Layer 6 of a small transformer language model trained on English Wikipedia (15 layers, counted from 0, width 128).
A neuron's activation on a vector x is GELU(weights . x + bias), where the dot is the dot product.

Input weights of the MLP neurons that the questions are about. A number n stands for n times 0.00075.
n24 (bias -0.094): 102 -73 -96 184 -24 -66 57 -60 -115 -278 -196 102 -146 30 -111 -198 -31 143 -146 -35 226 208 -37 119 -23 -126 155 199 117 211 86 123 35 21 -85 148 -41 -10 -93 176 20 41 -18 -95 -17 -70 -269 94 139 17 239 -34 -153 218 4 83 -119 -58 46 141 75 -80 -80 147 -115 -56 -49 59 -30 -91 48 -32 -131 -128 177 -66 -135 48 -141 234 18 -13 -79 -24 30 -133 -34 85 -124 84 -47 63 -63 -153 -100 149 -190 0 29 -39 -162 21 -28 -63 112 88 72 7 -46 -151 -168 -129 136 -134 -156 235 35 188 87 7 -17 -36 -4 110 46 -18 94 97
n30 (bias -0.199): 49 -4 11 73 -18 -22 234 -260 -19 147 -262 70 18 -75 104 25 -22 -15 -292 85 51 26 43 -11 -75 -4 214 68 -40 129 -106 8 -11 -92 30 76 -70 306 11 38 -7 -66 283 91 89 -79 -34 -70 80 134 -15 239 26 83 -15 -51 -60 212 39 -72 7 -97 48 -195 61 15 -167 -148 164 -145 235 -244 75 -202 111 66 -176 128 158 -87 180 54 207 -101 -50 101 66 -103 -162 -146 43 -166 -115 73 203 -18 82 -19 -137 -263 -223 -153 -142 -173 -101 72 66 7 4 63 202 123 -183 100 198 68 -4 -4 156 -4 -186 -11 -4 -106 -46 119 -96 -30
n57 (bias -0.159): -153 27 29 115 -116 95 15 -196 -298 -131 -60 -75 209 -134 49 61 190 -107 31 -139 -153 117 -30 -78 -62 -33 107 -4 142 117 133 -8 42 56 -135 -11 -346 37 175 4 -44 105 77 -111 -117 -176 72 230 -93 273 -8 60 -68 -157 -286 -14 126 -182 76 -33 -30 165 -61 -313 78 -81 -60 75 -7 -110 52 -70 11 -77 -265 238 270 -4 98 170 117 190 -23 -209 4 -42 127 -159 -34 -53 273 -58 -53 -59 98 -136 14 58 -132 151 92 284 -137 146 -156 -74 -71 15 -11 -52 122 -57 137 77 101 102 98 4 0 48 -78 -47 -62 30 -97 113 159 0
n66 (bias -0.226): 166 -110 143 -100 93 138 106 -84 -47 23 8 122 352 -8 -55 -93 39 -4 143 -51 -105 106 -77 -39 -224 -15 36 -92 -66 8 235 84 -269 23 96 113 203 -81 16 20 0 -101 32 273 -20 4 -24 8 0 -319 115 109 -134 -71 -111 -388 59 -166 139 224 -77 -4 63 246 146 92 215 -31 -268 -138 -87 113 -87 -11 153 140 111 -23 -123 46 0 83 -98 75 -11 -299 -19 -121 -116 171 49 14 -122 262 -12 -115 91 -220 -91 64 219 181 -20 -40 36 38 -232 173 60 86 -51 118 39 34 -177 -136 -8 -56 -31 -99 -224 -20 84 58 -105 -24 74 106
n86 (bias -0.173): 52 47 -199 -97 222 16 152 44 -165 -43 -16 -107 -56 75 -78 30 0 -154 65 39 54 -39 245 -8 -201 -15 -40 68 229 121 194 -4 190 -19 136 204 66 -31 -56 60 8 -144 -164 -19 102 -48 36 -232 -36 -154 52 -257 -102 103 75 113 16 19 222 121 -209 78 251 -123 -53 12 78 196 -57 -8 253 190 68 80 -24 87 182 124 131 -111 -430 -270 -234 122 -64 -189 82 36 -221 64 170 -193 201 -31 4 23 87 112 112 40 16 -138 -83 -227 24 -38 4 96 -286 -39 43 149 39 125 -157 152 74 -197 -51 -4 -77 -20 -120 163 76 -53 43 -51
n89 (bias -0.168): -64 28 8 24 -194 80 -89 -49 203 -39 -59 -11 -69 -157 183 -64 -321 168 18 111 -55 84 16 149 50 -172 -4 53 -122 40 8 77 -113 265 -170 41 103 -12 33 101 0 206 438 67 132 -4 161 20 -209 -104 -162 158 -44 20 105 -81 113 86 38 -120 35 -83 4 -101 -87 -162 56 -278 -35 -48 0 12 73 -62 0 4 256 237 133 172 -50 -27 -127 60 194 293 83 -16 0 -319 -27 -62 124 121 -60 -82 296 -81 63 -61 -174 152 32 -93 -76 -31 35 -70 -218 -71 12 -64 -8 -93 -16 50 52 155 68 -105 110 197 -216 95 -474 -181 -116 12
n91 (bias -0.154): 14 7 -7 -27 -62 66 24 -198 14 14 -169 -7 17 87 -56 106 70 119 -102 -28 -96 108 -75 72 -34 92 -120 110 -172 55 116 -85 -162 -24 195 45 -28 -167 -218 127 -44 -93 49 -184 42 39 182 -59 -118 -31 113 62 -105 39 -42 -183 -210 55 193 -74 -34 36 -143 -263 198 113 49 21 -147 241 63 -82 3 -98 -226 73 -73 220 275 10 -83 -242 52 -101 -123 10 21 -357 -38 130 64 41 255 48 -48 -3 -16 131 121 -171 -14 84 189 -49 21 61 -86 -10 21 -252 -35 -7 108 -104 -57 77 38 -32 76 101 75 136 156 65 -25 -118 -87 0
n108 (bias -0.245): -156 89 -56 -107 -288 -70 22 -75 -100 27 -142 47 -26 -30 139 -26 -62 -19 -106 -46 103 -58 -23 -216 -22 11 168 238 134 58 22 35 -55 -134 51 161 -208 -186 36 12 -30 -88 138 -106 89 -133 101 135 103 -66 31 -92 268 -184 172 -179 20 -8 -322 -7 19 -109 39 -148 -36 -126 -23 -135 -216 -144 -49 -52 120 161 50 102 -20 122 -218 76 120 -60 112 -202 0 -159 -134 71 210 180 -97 46 -81 49 112 -170 43 35 65 -99 -185 43 39 334 74 -57 4 95 164 134 -97 -182 315 258 111 -52 50 237 -89 -105 -190 36 229 11 -16 -52 -151 213
n123 (bias -0.131): -247 -168 -7 -65 87 32 -51 -135 -59 90 -94 76 -47 -24 -154 20 -105 69 -77 -73 180 224 -27 17 74 -65 -14 0 76 -206 166 64 0 80 11 -42 -261 -86 230 -121 102 28 71 -130 -227 247 310 -84 -144 98 46 236 -11 -92 -25 -45 -67 -83 70 47 34 -76 -199 78 -181 188 209 122 -185 186 185 -126 -41 -190 -70 26 85 -76 87 89 -40 74 -212 -158 -110 49 10 72 31 28 -202 -22 21 -14 73 -160 -6 -18 167 -144 -7 81 0 25 127 -37 -162 192 81 62 84 81 63 74 -43 -78 -94 11 28 51 -213 -7 197 -52 14 -25 -7 133
n188 (bias -0.116): 172 100 143 -4 66 159 80 232 -166 156 -259 -117 123 68 87 -240 -359 53 -159 107 -25 -83 146 -171 -260 24 130 -13 -135 -41 32 -4 -260 -74 122 258 -49 -45 30 324 -125 -259 131 -98 149 -159 58 245 4 333 76 -41 112 -92 -71 -35 4 -82 52 32 155 -30 112 -71 -116 -189 -29 62 72 -129 -35 132 -36 225 -112 9 179 57 -220 49 -82 -4 -111 -125 40 296 -99 -13 25 -164 16 -83 175 24 41 105 -58 -8 -114 -38 -148 50 -17 -168 -180 -101 -12 77 -25 177 -50 71 -125 -188 -344 44 165 -199 33 -93 65 102 -136 -152 204 197 -33 -216
n256 (bias -0.087): 41 161 -77 -14 -349 29 21 22 -95 -123 -102 -10 -133 176 11 73 18 -180 127 -55 7 -44 39 0 4 -90 152 23 -65 175 -63 -15 -78 -58 130 -65 -98 0 -60 30 7 91 127 68 -26 -63 -26 103 226 151 208 -98 136 52 118 78 170 -76 46 -7 0 -221 99 33 117 82 22 95 -120 -147 -139 245 -262 -188 143 -27 -73 -246 134 -111 163 142 -55 52 217 -103 47 15 83 26 166 -197 70 -65 -142 -64 51 -134 31 64 130 -81 -148 86 155 14 32 -158 -96 -102 217 -154 0 -227 -56 -96 124 277 18 50 43 -113 -15 -141 267 -317 40 -15
n272 (bias -0.206): 58 103 -193 69 172 190 -64 117 222 -61 -147 54 20 107 -140 -133 87 -145 124 45 12 132 124 -81 -239 234 -100 -89 49 -20 0 171 8 -53 29 -126 180 12 -199 -75 -24 82 163 12 37 4 91 136 80 -219 -233 82 -87 46 -220 -179 124 247 126 -24 61 69 -95 212 238 121 57 86 63 29 -70 -76 -147 68 49 -316 100 333 -116 -101 4 -28 -168 4 177 -227 179 -127 8 -50 -16 277 -194 -105 -65 0 30 -8 -13 -169 29 58 278 46 -25 -92 12 20 125 224 46 148 -141 -103 46 -16 233 -206 -21 12 -299 34 -122 329 30 -161 164 -259
n273 (bias -0.197): -53 -60 96 -66 96 112 -32 201 100 88 -37 98 -157 21 -97 -7 -202 -62 10 126 -66 67 124 -106 -29 215 188 38 129 -160 -7 163 64 -33 148 200 159 -80 69 83 -51 -233 159 135 104 -169 -64 26 -77 26 87 -89 86 181 68 -62 184 -146 28 -166 -136 -4 -127 38 -204 -140 78 -208 -172 45 -110 12 159 134 -197 247 12 -40 27 -7 54 -4 167 -244 -164 -213 103 118 92 -222 79 -68 -101 -84 33 -58 -159 -205 -35 92 -235 -217 -56 95 -214 -83 51 149 -121 122 67 75 251 101 57 119 -126 76 -126 -159 -15 -111 27 -77 -214 81 -93 22
n278 (bias -0.105): -88 -8 76 145 -95 -224 39 -158 64 201 -4 41 114 -27 -135 -117 36 -82 29 234 -71 -159 -70 -82 -4 117 32 -20 185 -95 174 129 -221 32 259 -96 107 -59 -115 69 -82 -134 267 -137 -8 76 188 -139 -37 -28 -93 110 120 -177 -282 -173 -36 168 -133 12 -63 -95 -88 -205 -103 339 12 -4 96 -84 34 -275 116 -266 111 67 -59 24 -58 -82 -251 -58 -170 -60 114 -16 -71 24 213 -68 -65 -116 -140 -141 36 19 107 154 139 155 0 -28 -164 -65 157 132 192 -136 113 -221 -28 275 -24 138 -90 242 186 -85 -8 77 141 -135 -248 134 78 -29 -44 167
n285 (bias -0.204): 243 0 175 -8 -91 153 78 -202 69 -117 133 112 -77 -59 72 188 -169 19 -10 308 109 -145 45 15 -147 -67 -116 -152 -143 -57 -69 132 -116 -121 -27 -25 -30 -30 -86 -66 48 76 -66 -109 -4 -154 46 -202 -283 -176 -139 -128 -165 -131 31 -123 131 -15 -22 291 -259 187 -115 54 -91 -35 107 -110 -26 27 -169 181 162 137 -8 136 20 64 -107 -11 170 -26 -140 73 233 -126 -76 164 162 23 140 -73 -15 127 -8 86 28 198 -61 -172 -43 -149 165 81 366 -52 49 82 -42 193 -150 -84 35 144 -78 -18 -182 98 -61 93 105 -71 -133 26 156 -51 -202 176
n331 (bias -0.153): -4 -212 -69 -89 191 80 102 -146 64 116 -79 224 79 156 45 68 -11 148 138 -11 45 -42 -140 -126 117 -85 -122 -66 86 -139 194 165 69 -93 54 46 218 -63 -58 -50 48 0 -96 -122 -166 0 -110 -166 225 98 -57 82 34 -31 34 147 -160 -271 58 -124 152 43 30 -191 39 283 -49 -71 0 -383 20 19 124 157 -57 274 -32 -15 -236 81 -27 -7 195 -4 32 -114 -90 97 -183 114 7 -117 61 -48 203 -88 -42 -127 -20 -143 -150 -144 122 -27 42 -191 175 -70 69 116 129 4 46 -190 35 248 -128 224 -109 0 -122 -82 -181 -11 128 210 -83 8
n342 (bias -0.137): -250 23 -115 -4 149 125 -76 164 101 -59 -134 -209 151 126 -19 132 -94 70 -185 7 -15 -45 -70 -151 279 15 122 -281 241 -127 118 -8 -163 -41 -145 77 37 111 66 -271 103 -56 -23 74 -4 194 -163 146 -12 124 49 -48 -4 106 -15 -146 178 -107 75 -123 192 -63 271 -30 -260 42 -135 -7 33 102 83 -58 18 -95 19 47 4 -33 -121 0 -260 189 -101 -231 50 15 -86 139 4 0 25 -7 124 -173 -157 92 -3 -42 -68 -150 92 -241 178 183 -121 29 7 -176 99 -115 42 192 -117 91 235 47 -157 54 -71 128 -59 251 -8 56 12 108 8 94
n360 (bias -0.098): -148 -172 56 162 0 132 -60 -93 95 51 -69 -169 -231 288 -197 0 -103 -25 80 -142 94 113 -129 29 25 165 211 135 94 -175 129 -15 11 7 -41 58 40 219 53 186 25 -29 52 154 -179 -163 158 69 38 -62 185 36 22 22 -44 74 -37 -101 119 67 -112 34 62 144 26 -212 -142 62 -253 66 0 -72 202 -362 172 -8 100 141 84 -164 110 57 15 70 7 -132 -120 8 -36 -159 -162 -103 84 4 -175 -171 -136 -198 116 173 26 26 11 -152 -26 207 58 36 -170 91 166 -48 -107 -148 -165 -32 -102 198 -22 110 -58 49 11 65 41 -23 -110 -62
n368 (bias -0.151): -202 53 -202 145 -139 155 -78 114 -4 7 -21 96 34 -222 74 7 127 -117 -157 -28 97 21 116 -90 142 -93 32 40 3 -66 107 -7 39 -69 -14 10 66 38 25 -53 147 -70 -196 -38 -46 28 -57 -70 -97 102 -18 153 -113 32 89 191 7 41 299 -41 35 -139 -218 -145 80 -121 0 56 -57 99 -70 -47 -92 231 -116 -77 151 28 -4 -75 -15 -20 185 18 -27 85 -21 11 101 -117 -271 -10 -11 -28 206 -31 -26 72 108 -209 -136 253 -53 360 -99 -127 48 -134 78 -56 -102 -74 166 -51 -158 68 -143 22 53 106 190 43 54 97 -378 7 -95 21
n403 (bias -0.127): -106 129 72 107 -81 75 -155 -38 14 -175 142 -51 120 140 -160 94 -137 -10 78 14 -168 -150 -172 -33 125 207 162 146 -17 -119 -110 -114 24 -24 10 123 -78 20 -150 93 40 88 21 -130 -245 -144 171 -68 28 -7 34 -10 17 -31 21 -69 171 -127 -16 -131 17 152 -129 223 -84 -17 102 -71 252 48 -115 94 -145 -198 136 -243 -21 27 4 216 35 -161 -200 174 55 -154 61 -14 -10 107 -69 -62 259 37 7 162 60 -97 -4 -42 66 109 44 -72 189 126 37 33 69 64 79 85 62 23 -101 -210 54 -28 0 122 -70 112 149 10 143 -28 41 116
n440 (bias -0.136): 227 92 -7 7 45 81 -37 -163 -53 -64 -8 -115 -317 -128 8 181 -54 -75 -59 -38 -222 145 -190 -90 -52 -7 50 -266 -38 201 4 -85 100 102 -23 138 -95 -90 208 143 -175 -80 -66 142 80 -150 111 -53 157 65 70 -60 -77 -127 -181 -201 85 34 36 44 -206 139 65 42 102 62 141 -163 -70 130 20 51 78 -81 -11 136 -265 -121 -20 153 233 158 -110 -165 -33 -27 211 164 -106 15 29 -201 34 -15 178 -119 -177 186 218 -200 155 214 73 54 -85 141 -38 131 -143 57 192 -84 138 63 -191 11 -42 144 -99 -4 -142 12 -101 -26 277 110 -4 -153
n450 (bias -0.050): 10 -34 36 -10 -82 -118 47 45 -79 0 126 -39 -13 135 -3 203 100 -128 -28 -24 54 -182 87 -57 253 135 -209 338 -34 -48 -258 -182 49 3 -157 255 31 213 25 171 37 0 66 -226 31 101 -177 -151 -74 10 45 92 -38 -101 -14 35 -80 37 118 196 136 -218 62 -115 -124 297 52 -38 -20 -66 11 4 50 77 120 -18 -127 167 -82 -135 50 140 -41 80 158 -190 -119 -32 -34 143 27 34 -128 0 -48 -27 -57 130 113 -4 84 -190 -24 -31 115 10 -115 -185 -42 -65 128 -31 -100 63 -18 -123 110 -53 -62 80 -91 163 -14 -99 -99 199 41 -48
n474 (bias -0.131): -12 28 235 59 -168 81 242 53 -81 48 124 -15 92 255 -97 -57 32 0 7 72 127 -40 -110 40 128 43 -41 66 179 213 -188 -131 -98 36 -41 -49 -152 190 -70 127 -228 -56 -90 134 40 -212 -114 -93 215 -77 -176 -96 -48 187 -118 -190 -288 -123 -54 -19 -95 222 44 159 275 -25 109 -16 46 49 85 -33 113 -62 -36 17 -237 -60 -147 55 183 -70 108 16 -81 -32 52 -169 -191 -57 252 -99 -178 -348 -132 165 -119 8 -38 33 -246 190 -231 196 -106 -185 99 12 98 -40 150 -93 215 101 -107 -54 -221 260 84 -31 -63 -245 12 20 -132 191 -60 -4
n484 (bias -0.113): 7 83 -185 -37 17 49 7 154 138 -17 -243 62 109 106 -152 -134 -52 -51 -41 -76 181 -31 -158 132 50 105 -276 -74 17 -7 -10 4 66 -137 53 -99 -27 34 25 -18 -108 367 228 34 24 38 56 -107 82 -28 -73 -58 62 -10 59 -124 -150 3 30 -50 -54 93 45 -150 100 31 83 72 43 10 11 -18 104 -348 -166 -192 47 51 29 -67 161 143 3 66 138 97 -20 -64 126 -42 -136 -16 190 156 -3 -7 -42 151 -234 -67 105 -166 115 11 70 -148 27 -71 98 -24 52 -38 187 -100 92 140 244 4 114 97 -309 -57 -106 -102 67 146 -7 155
n492 (bias -0.099): -100 27 -161 67 -194 -59 -90 52 -147 -98 41 210 157 -53 10 173 214 168 6 -116 -102 -79 -254 -229 -17 -111 45 42 -14 85 -42 146 -97 -119 70 -181 -184 -64 25 -185 -137 75 7 -17 -110 73 90 51 67 89 -21 85 -24 118 -135 16 24 -37 -16 169 74 36 14 93 28 -181 120 -120 23 -203 152 -18 -86 -193 -45 213 -43 -47 -96 124 60 -89 -181 79 59 -45 -27 35 -153 62 142 -321 -14 -20 75 107 -3 -70 7 229 84 -203 173 -42 52 0 71 -141 35 -132 52 103 3 -23 -70 -109 41 63 21 143 71 78 -70 112 239 4 -202 48

Each question shows a token from some text and the vector x that enters the MLP there. A number n stands for n times 0.014.

" with": -13 -71 60 -98 -8 -27 -270 24 92 196 104 -199 126 -29 114 193 4 2 191 27 -149 84 -36 133 41 -129 85 118 -170 62 -166 -55 85 -72 -150 -91 37 109 53 48 -124 1 -184 -3 61 -36 104 -168 -25 -30 -4 -45 186 164 -45 159 34 -38 -158 43 3 59 9 -2 24 48 -146 -28 188 36 -13 3 -147 -153 62 98 77 -103 -4 -100 59 -57 -16 -61 -23 -50 79 65 -40 16 84 168 -105 70 -41 -59 -75 219 -83 -45 182 -44 32 -145 -33 -6 -129 25 11 50 50 20 -216 -4 28 108 84 30 -58 -31 147 46 -92 28 -125 -31 59 34
Which neuron fires most, and how strongly? n450, at about 1

"ign": 66 -174 107 -107 4 -18 -199 -93 97 137 6 11 128 -146 106 -30 156 18 273 33 -70 78 -87 176 95 -102 -53 -130 -197 -128 -20 -46 -82 50 90 -179 56 -154 -62 4 -132 60 -264 103 18 -63 0 35 25 -67 110 -121 -9 98 -37 102 81 -108 -173 -189 -68 72 76 121 -31 12 -88 8 174 35 79 4 -15 -20 38 91 62 -128 54 -124 133 -16 28 -116 -151 32 -13 -8 24 209 -27 165 74 -51 -193 12 -138 93 4 32 275 -58 19 -45 173 -79 -40 22 -26 130 8 -91 -70 212 -73 29 -1 -4 65 -78 110 52 -18 39 -29 32 38 -12
Which three neurons fire most, strongest first? n66, n285, n440

"3": 99 -97 3 -60 -25 -109 -195 149 187 44 83 -61 181 -116 51 23 29 -26 137 -29 -49 60 22 36 121 -90 -19 151 -239 76 -181 -23 61 74 -76 -201 65 -19 53 -79 -143 51 -235 27 163 -24 61 62 -11 -43 23 -26 26 -57 65 297 62 -95 -201 -82 15 -86 94 59 -36 -45 -224 -21 257 50 -54 -54 -48 -150 -45 34 -27 -165 102 -24 86 -97 -95 -80 -127 -89 -38 121 4 -41 42 203 -9 1 14 11 -27 110 -36 -10 208 -61 129 -117 13 -85 19 102 38 -4 -27 -68 -96 278 -70 84 3 141 -2 -18 -49 -116 9 218 21 9 94 -6
Which neuron fires most, and how strongly? n492, at about 0.25

" cons": -18 -68 105 -11 37 -23 -143 -56 118 188 -26 -11 35 -62 64 -117 83 23 341 110 -88 27 193 55 27 25 -31 111 -225 -116 -160 -83 5 -25 -12 -54 82 -101 17 58 -122 84 -201 171 -77 55 34 -32 -8 -53 24 -78 -41 -2 38 386 -6 50 -116 62 28 -70 148 71 -112 -119 -175 33 109 55 -100 145 -49 -141 110 33 -89 -157 105 -221 -41 -76 -98 -96 -68 -56 46 -50 18 6 156 90 -188 105 -123 145 15 115 -16 -80 -37 -180 22 -2 -31 38 -21 129 12 -62 -107 -92 48 4 126 -30 -23 104 133 -42 113 110 0 -30 -39 48 66 -45
Which three neurons fire most, strongest first? n256, n450, n285

" de": 52 50 5 -38 -56 -14 -139 42 -45 94 54 -194 136 24 127 -30 13 -32 239 95 -64 38 16 75 128 -42 -44 -50 -247 -80 -84 -35 157 -91 55 16 -89 -25 23 -52 -2 -69 -139 70 102 11 69 -113 17 -40 160 73 -20 46 -40 225 20 -93 -218 -231 -43 32 16 94 -128 -59 -94 47 120 97 -21 67 -174 -24 95 -91 17 -101 84 -232 33 34 -124 -4 -63 -93 -18 46 -102 -14 78 224 -96 194 -177 -63 -30 -65 227 31 147 -9 21 -4 -52 57 -115 154 1 -24 -163 10 -2 -57 41 73 93 63 -101 -143 204 120 43 184 67 111 6 -76
Which neuron fires most, and how strongly? n403, at about 0.74

"ell": 57 -113 -41 -112 148 2 3 -79 -90 190 20 -75 37 -182 39 -253 114 -26 245 -87 84 75 76 125 59 -178 29 61 -67 -137 -269 43 57 65 -36 -124 -56 -87 21 -115 58 -52 -147 197 -10 37 49 47 96 161 -7 -264 -32 41 28 150 144 -22 -81 -128 -24 123 -131 75 7 195 -77 -33 39 -76 65 41 -145 -71 44 49 60 -88 -57 -26 -8 -79 -50 93 -166 100 12 15 -187 25 74 102 -64 46 -21 -33 -40 86 190 82 84 18 -130 -295 63 57 -50 106 -107 74 63 -3 -48 110 21 119 59 47 59 28 26 77 -54 -15 -6 19 -34 12
Which of these neurons fires most? n86

"o": -42 -232 50 -170 124 -71 -142 93 112 137 -6 -11 149 35 55 -105 49 -17 151 83 -29 216 35 176 124 -153 -94 -54 -222 -174 -35 2 138 38 -74 -23 -2 -151 90 -15 -130 -52 -94 35 72 -39 95 -1 145 -131 97 85 63 -26 -73 124 -85 -2 -100 -31 -24 46 29 139 10 8 -71 67 61 14 -90 -56 -86 16 241 3 -127 -56 133 -53 38 -115 -113 -15 -262 129 -29 22 -162 91 168 182 -179 34 -98 -24 20 38 -15 48 336 17 113 -136 7 24 -83 123 -137 -23 -78 -92 -90 111 -36 86 51 -10 109 39 -46 -22 -3 -29 52 30 -72 3
Which neuron fires most, and how strongly? n66, at about 1.9

"ass": 126 8 -64 12 -194 -3 -127 22 114 41 57 -56 -9 -192 21 -157 -47 -189 221 -86 -31 105 76 111 53 -74 4 103 -84 -121 -98 -152 123 -51 55 -191 76 -110 -13 -98 -32 -48 -93 218 -51 -20 145 88 2 -59 170 66 109 -12 30 356 165 47 15 -133 -2 58 2 -91 37 81 -5 -6 295 74 -122 29 -168 -18 -41 104 -18 -40 -96 -181 -50 -98 40 51 -121 -8 56 -158 42 108 -131 76 -18 69 -55 -64 16 -41 -60 -37 14 -69 97 -48 -76 87 9 -52 -43 38 81 49 -64 133 15 54 10 -15 33 -46 92 227 -45 229 -1 21 -69 -44
Which three neurons fire most, strongest first? n368, n272, n403

" sing": 28 -2 14 -27 76 -37 -98 87 14 90 175 -67 108 -94 213 -59 50 23 267 -44 -184 13 63 36 152 -61 -97 28 -166 -139 -145 -49 110 -47 -42 -158 -18 125 56 -65 -44 81 -113 -125 -42 89 -3 -1 61 -36 82 -9 38 56 25 295 -27 33 -289 -136 49 24 -21 78 18 -3 -177 -53 48 -63 -53 157 -19 -102 -63 66 -88 -92 -36 -342 9 -82 -22 -126 -15 43 -82 14 -99 55 56 149 -79 50 117 -43 18 135 21 -8 24 48 -112 45 7 159 -86 -151 -24 -15 -8 -64 -60 45 170 36 241 125 -117 -48 66 29 14 197 25 -17 -8 8
Which of these neurons fires most? n450

"ce": 50 6 -70 5 7 -125 -203 34 -54 52 21 -109 -59 -10 57 132 242 -47 220 9 -4 -45 -15 81 -13 -17 111 75 -308 -90 -89 42 22 27 -62 -152 15 -104 41 -25 9 1 -139 -3 37 -32 11 133 144 7 37 73 72 -48 -86 148 63 -42 -73 -53 -27 -296 138 -109 -37 -98 -150 -18 177 30 140 -15 -32 -20 102 63 28 -7 38 -21 135 -36 -48 -70 -80 89 -170 48 71 190 11 22 -99 63 -159 -25 -113 -66 -180 93 72 -199 -102 -32 29 10 32 117 -19 -66 13 -15 -45 268 219 62 92 54 101 -63 77 -17 34 184 -72 26 -23 -40
Which three neurons fire most, strongest first? n492, n256, n450

" R": 114 -192 -54 22 21 118 -160 -24 37 152 132 -131 115 96 21 -147 103 -82 130 -4 -90 7 2 -12 233 -294 12 60 -251 -124 -75 107 172 37 -62 -101 -83 83 4 -143 -71 -88 -42 45 36 105 -15 -7 10 77 71 -48 44 -68 20 384 -1 96 -132 32 -90 -55 -38 -28 46 55 -230 102 166 105 -155 94 -104 -29 -43 -74 38 46 -11 -161 -1 -24 -77 -108 -89 88 -38 -52 -102 101 120 155 -83 210 68 -3 -81 44 39 12 73 -24 -15 -103 94 6 -13 -91 44 78 -88 39 -135 19 -58 -71 23 41 27 5 80 159 54 97 -160 40 8 104
Which neuron fires most, and how strongly? n450, at about 1.2

"ed": 37 -80 172 -21 22 -80 -77 46 197 188 118 -68 75 -166 14 -33 -8 43 101 65 8 38 17 149 117 -126 -91 63 -235 -17 -151 -30 86 27 36 -153 -32 102 -40 102 -64 -63 -154 15 81 -117 -49 -108 70 -3 72 -32 5 16 15 19 55 -188 -272 -166 -108 123 154 99 -39 -76 -224 29 211 3 40 -110 104 -89 -41 116 -33 -106 96 -201 -82 -71 3 -128 -223 -34 -7 24 48 96 116 190 12 -48 -65 -18 -73 166 -128 2 326 -38 59 -207 23 -69 -57 45 -13 110 33 -64 -43 100 120 57 30 69 32 2 45 -25 -18 189 -63 76 39 -3
Which of these neurons fires most? n474

"pen": 82 -141 -36 -70 21 -58 -130 -237 12 108 10 -115 -20 -47 140 -153 3 -48 139 -65 -42 68 32 109 52 -194 -1 -57 -100 -155 -109 -31 92 7 -67 -257 14 -41 49 4 -26 49 -139 -52 -42 -70 61 -13 62 -52 26 -166 69 -27 -10 336 103 104 -135 -334 -93 63 5 22 113 -17 -93 -36 239 -24 -24 17 -82 -13 -58 -8 -6 -69 70 -104 109 16 -79 -23 -56 -68 23 -84 -62 58 215 81 40 180 3 -22 -83 -44 45 -28 113 59 -16 57 144 190 -5 124 -86 32 4 32 13 104 -50 61 35 47 23 137 111 149 -28 351 36 -120 -39 51
The two highest activations, in order: n403, n440

" |\n": 131 -75 -23 -71 9 24 -146 4 98 -24 74 -73 49 45 65 4 95 -47 143 -28 -80 40 -42 -39 251 -87 30 125 -162 13 -55 -76 -24 45 -118 -245 -29 -7 90 0 -239 -64 -155 -30 173 -130 48 -37 -122 88 -23 -80 150 15 -2 305 11 40 -190 -17 13 97 67 50 -42 -88 -153 49 248 50 -134 -36 -185 2 189 14 -36 -123 38 -35 77 -169 25 -173 -131 33 -28 9 -186 44 51 212 -107 52 24 -37 -135 80 46 -3 212 87 37 -16 -44 32 78 72 43 108 -112 -116 -197 -1 62 23 93 111 -74 -22 28 118 -26 177 4 54 125 7
Which of these neurons fires most? n440

"z": 6 -207 -43 -25 -122 -116 61 -47 175 254 -57 31 116 -81 55 -85 149 -154 8 57 -46 116 24 186 102 -207 -53 61 -147 -357 20 -118 116 -18 -68 -184 -94 -123 32 -36 -8 -143 -19 119 24 -52 242 93 156 -50 111 -92 96 16 5 151 -13 -90 -104 -75 -8 20 -27 -27 -4 -18 -119 -64 141 76 63 9 -73 -77 78 40 41 82 -140 -58 114 -16 28 10 -30 -23 -128 -48 -6 118 -2 135 -55 143 69 -23 45 58 21 -49 48 10 78 23 -43 30 -93 215 -173 -57 -48 -47 -67 189 -85 143 92 76 -89 36 -22 119 23 -22 71 -117 -67 79
Which neuron fires most, and how strongly? n108, at about 1.9

"ou": 68 -8 -18 -59 -46 -64 -40 -48 105 167 -58 -119 25 -198 138 -40 -105 75 210 106 -121 73 -204 -34 101 0 49 27 -160 -119 -335 -43 243 -76 -157 -62 100 -11 15 38 -79 26 -82 28 10 -60 93 9 -12 -1 -40 -111 103 105 -87 216 36 80 61 25 -116 50 -17 179 0 58 -170 -13 -39 76 32 -21 -90 -47 68 40 -47 7 90 -187 19 30 84 52 -146 58 -44 -69 -190 87 70 73 27 259 -65 65 -46 -29 123 -200 -5 83 -118 -13 40 47 61 50 -52 -140 -134 -92 -60 112 50 65 73 18 -29 1 182 96 -77 50 -38 128 2 53
Which three neurons fire most, strongest first? n89, n440, n30

"ad": 88 -119 53 8 19 -18 -161 20 -47 144 83 -25 35 -255 31 -68 48 17 253 -145 1 0 26 71 333 -138 12 -131 -114 -264 -52 -67 -23 -8 -151 -101 -67 21 0 -101 -32 -154 -149 -69 -66 44 162 116 -82 8 104 -139 155 -87 12 157 19 76 -50 -36 -41 -56 6 4 -82 -8 71 12 147 58 -6 -66 -6 -87 -98 62 -35 63 70 -191 5 -73 -93 -23 -106 -5 -140 0 64 92 143 189 -21 57 46 83 28 95 -139 -153 313 76 22 -127 76 53 -42 -31 -121 94 -40 -67 73 80 12 51 -32 80 135 17 9 199 148 155 -44 74 61 -80
Which of these neurons fires most? n123

"f": 116 -173 60 25 10 2 41 -50 49 122 -95 -26 119 -10 102 -204 58 -22 2 -73 -42 152 46 119 59 -161 -71 -42 -261 -226 -127 -177 132 -16 52 -90 113 -21 -24 14 -58 -38 -3 39 -17 21 171 -61 147 8 -87 -57 79 -35 -228 104 -32 -19 -246 52 -38 240 -22 134 145 -37 -58 -85 31 4 19 1 -85 -72 16 45 -90 137 -2 -70 125 65 95 -30 -195 77 -50 159 74 128 56 191 -2 59 14 -37 -101 8 13 73 171 -16 -32 99 -91 137 -91 9 -78 -89 -176 -80 98 159 -41 -40 -38 -153 46 -69 61 196 37 13 -83 -70 67 9
Which of these neurons fires most? n66

"R": 28 -178 -79 64 -88 122 -144 59 109 102 73 -136 199 56 12 -131 86 -42 217 34 -87 13 -5 -16 163 -224 -70 28 -196 -130 -140 132 189 13 -11 -91 -101 67 48 -137 -29 -51 10 -19 25 72 -17 -22 -76 102 70 -47 7 32 44 384 -7 76 -173 21 -153 4 -26 17 62 88 -273 15 162 92 -123 49 -88 -65 65 -117 74 53 -50 -223 34 -10 -70 -14 -84 70 0 12 -129 155 90 210 -133 158 56 11 -110 61 30 29 46 11 8 -127 12 -19 32 -10 15 122 -120 -11 -129 -63 -143 -7 -3 29 30 13 155 111 82 118 -147 36 4 20
Which of these neurons fires most? n368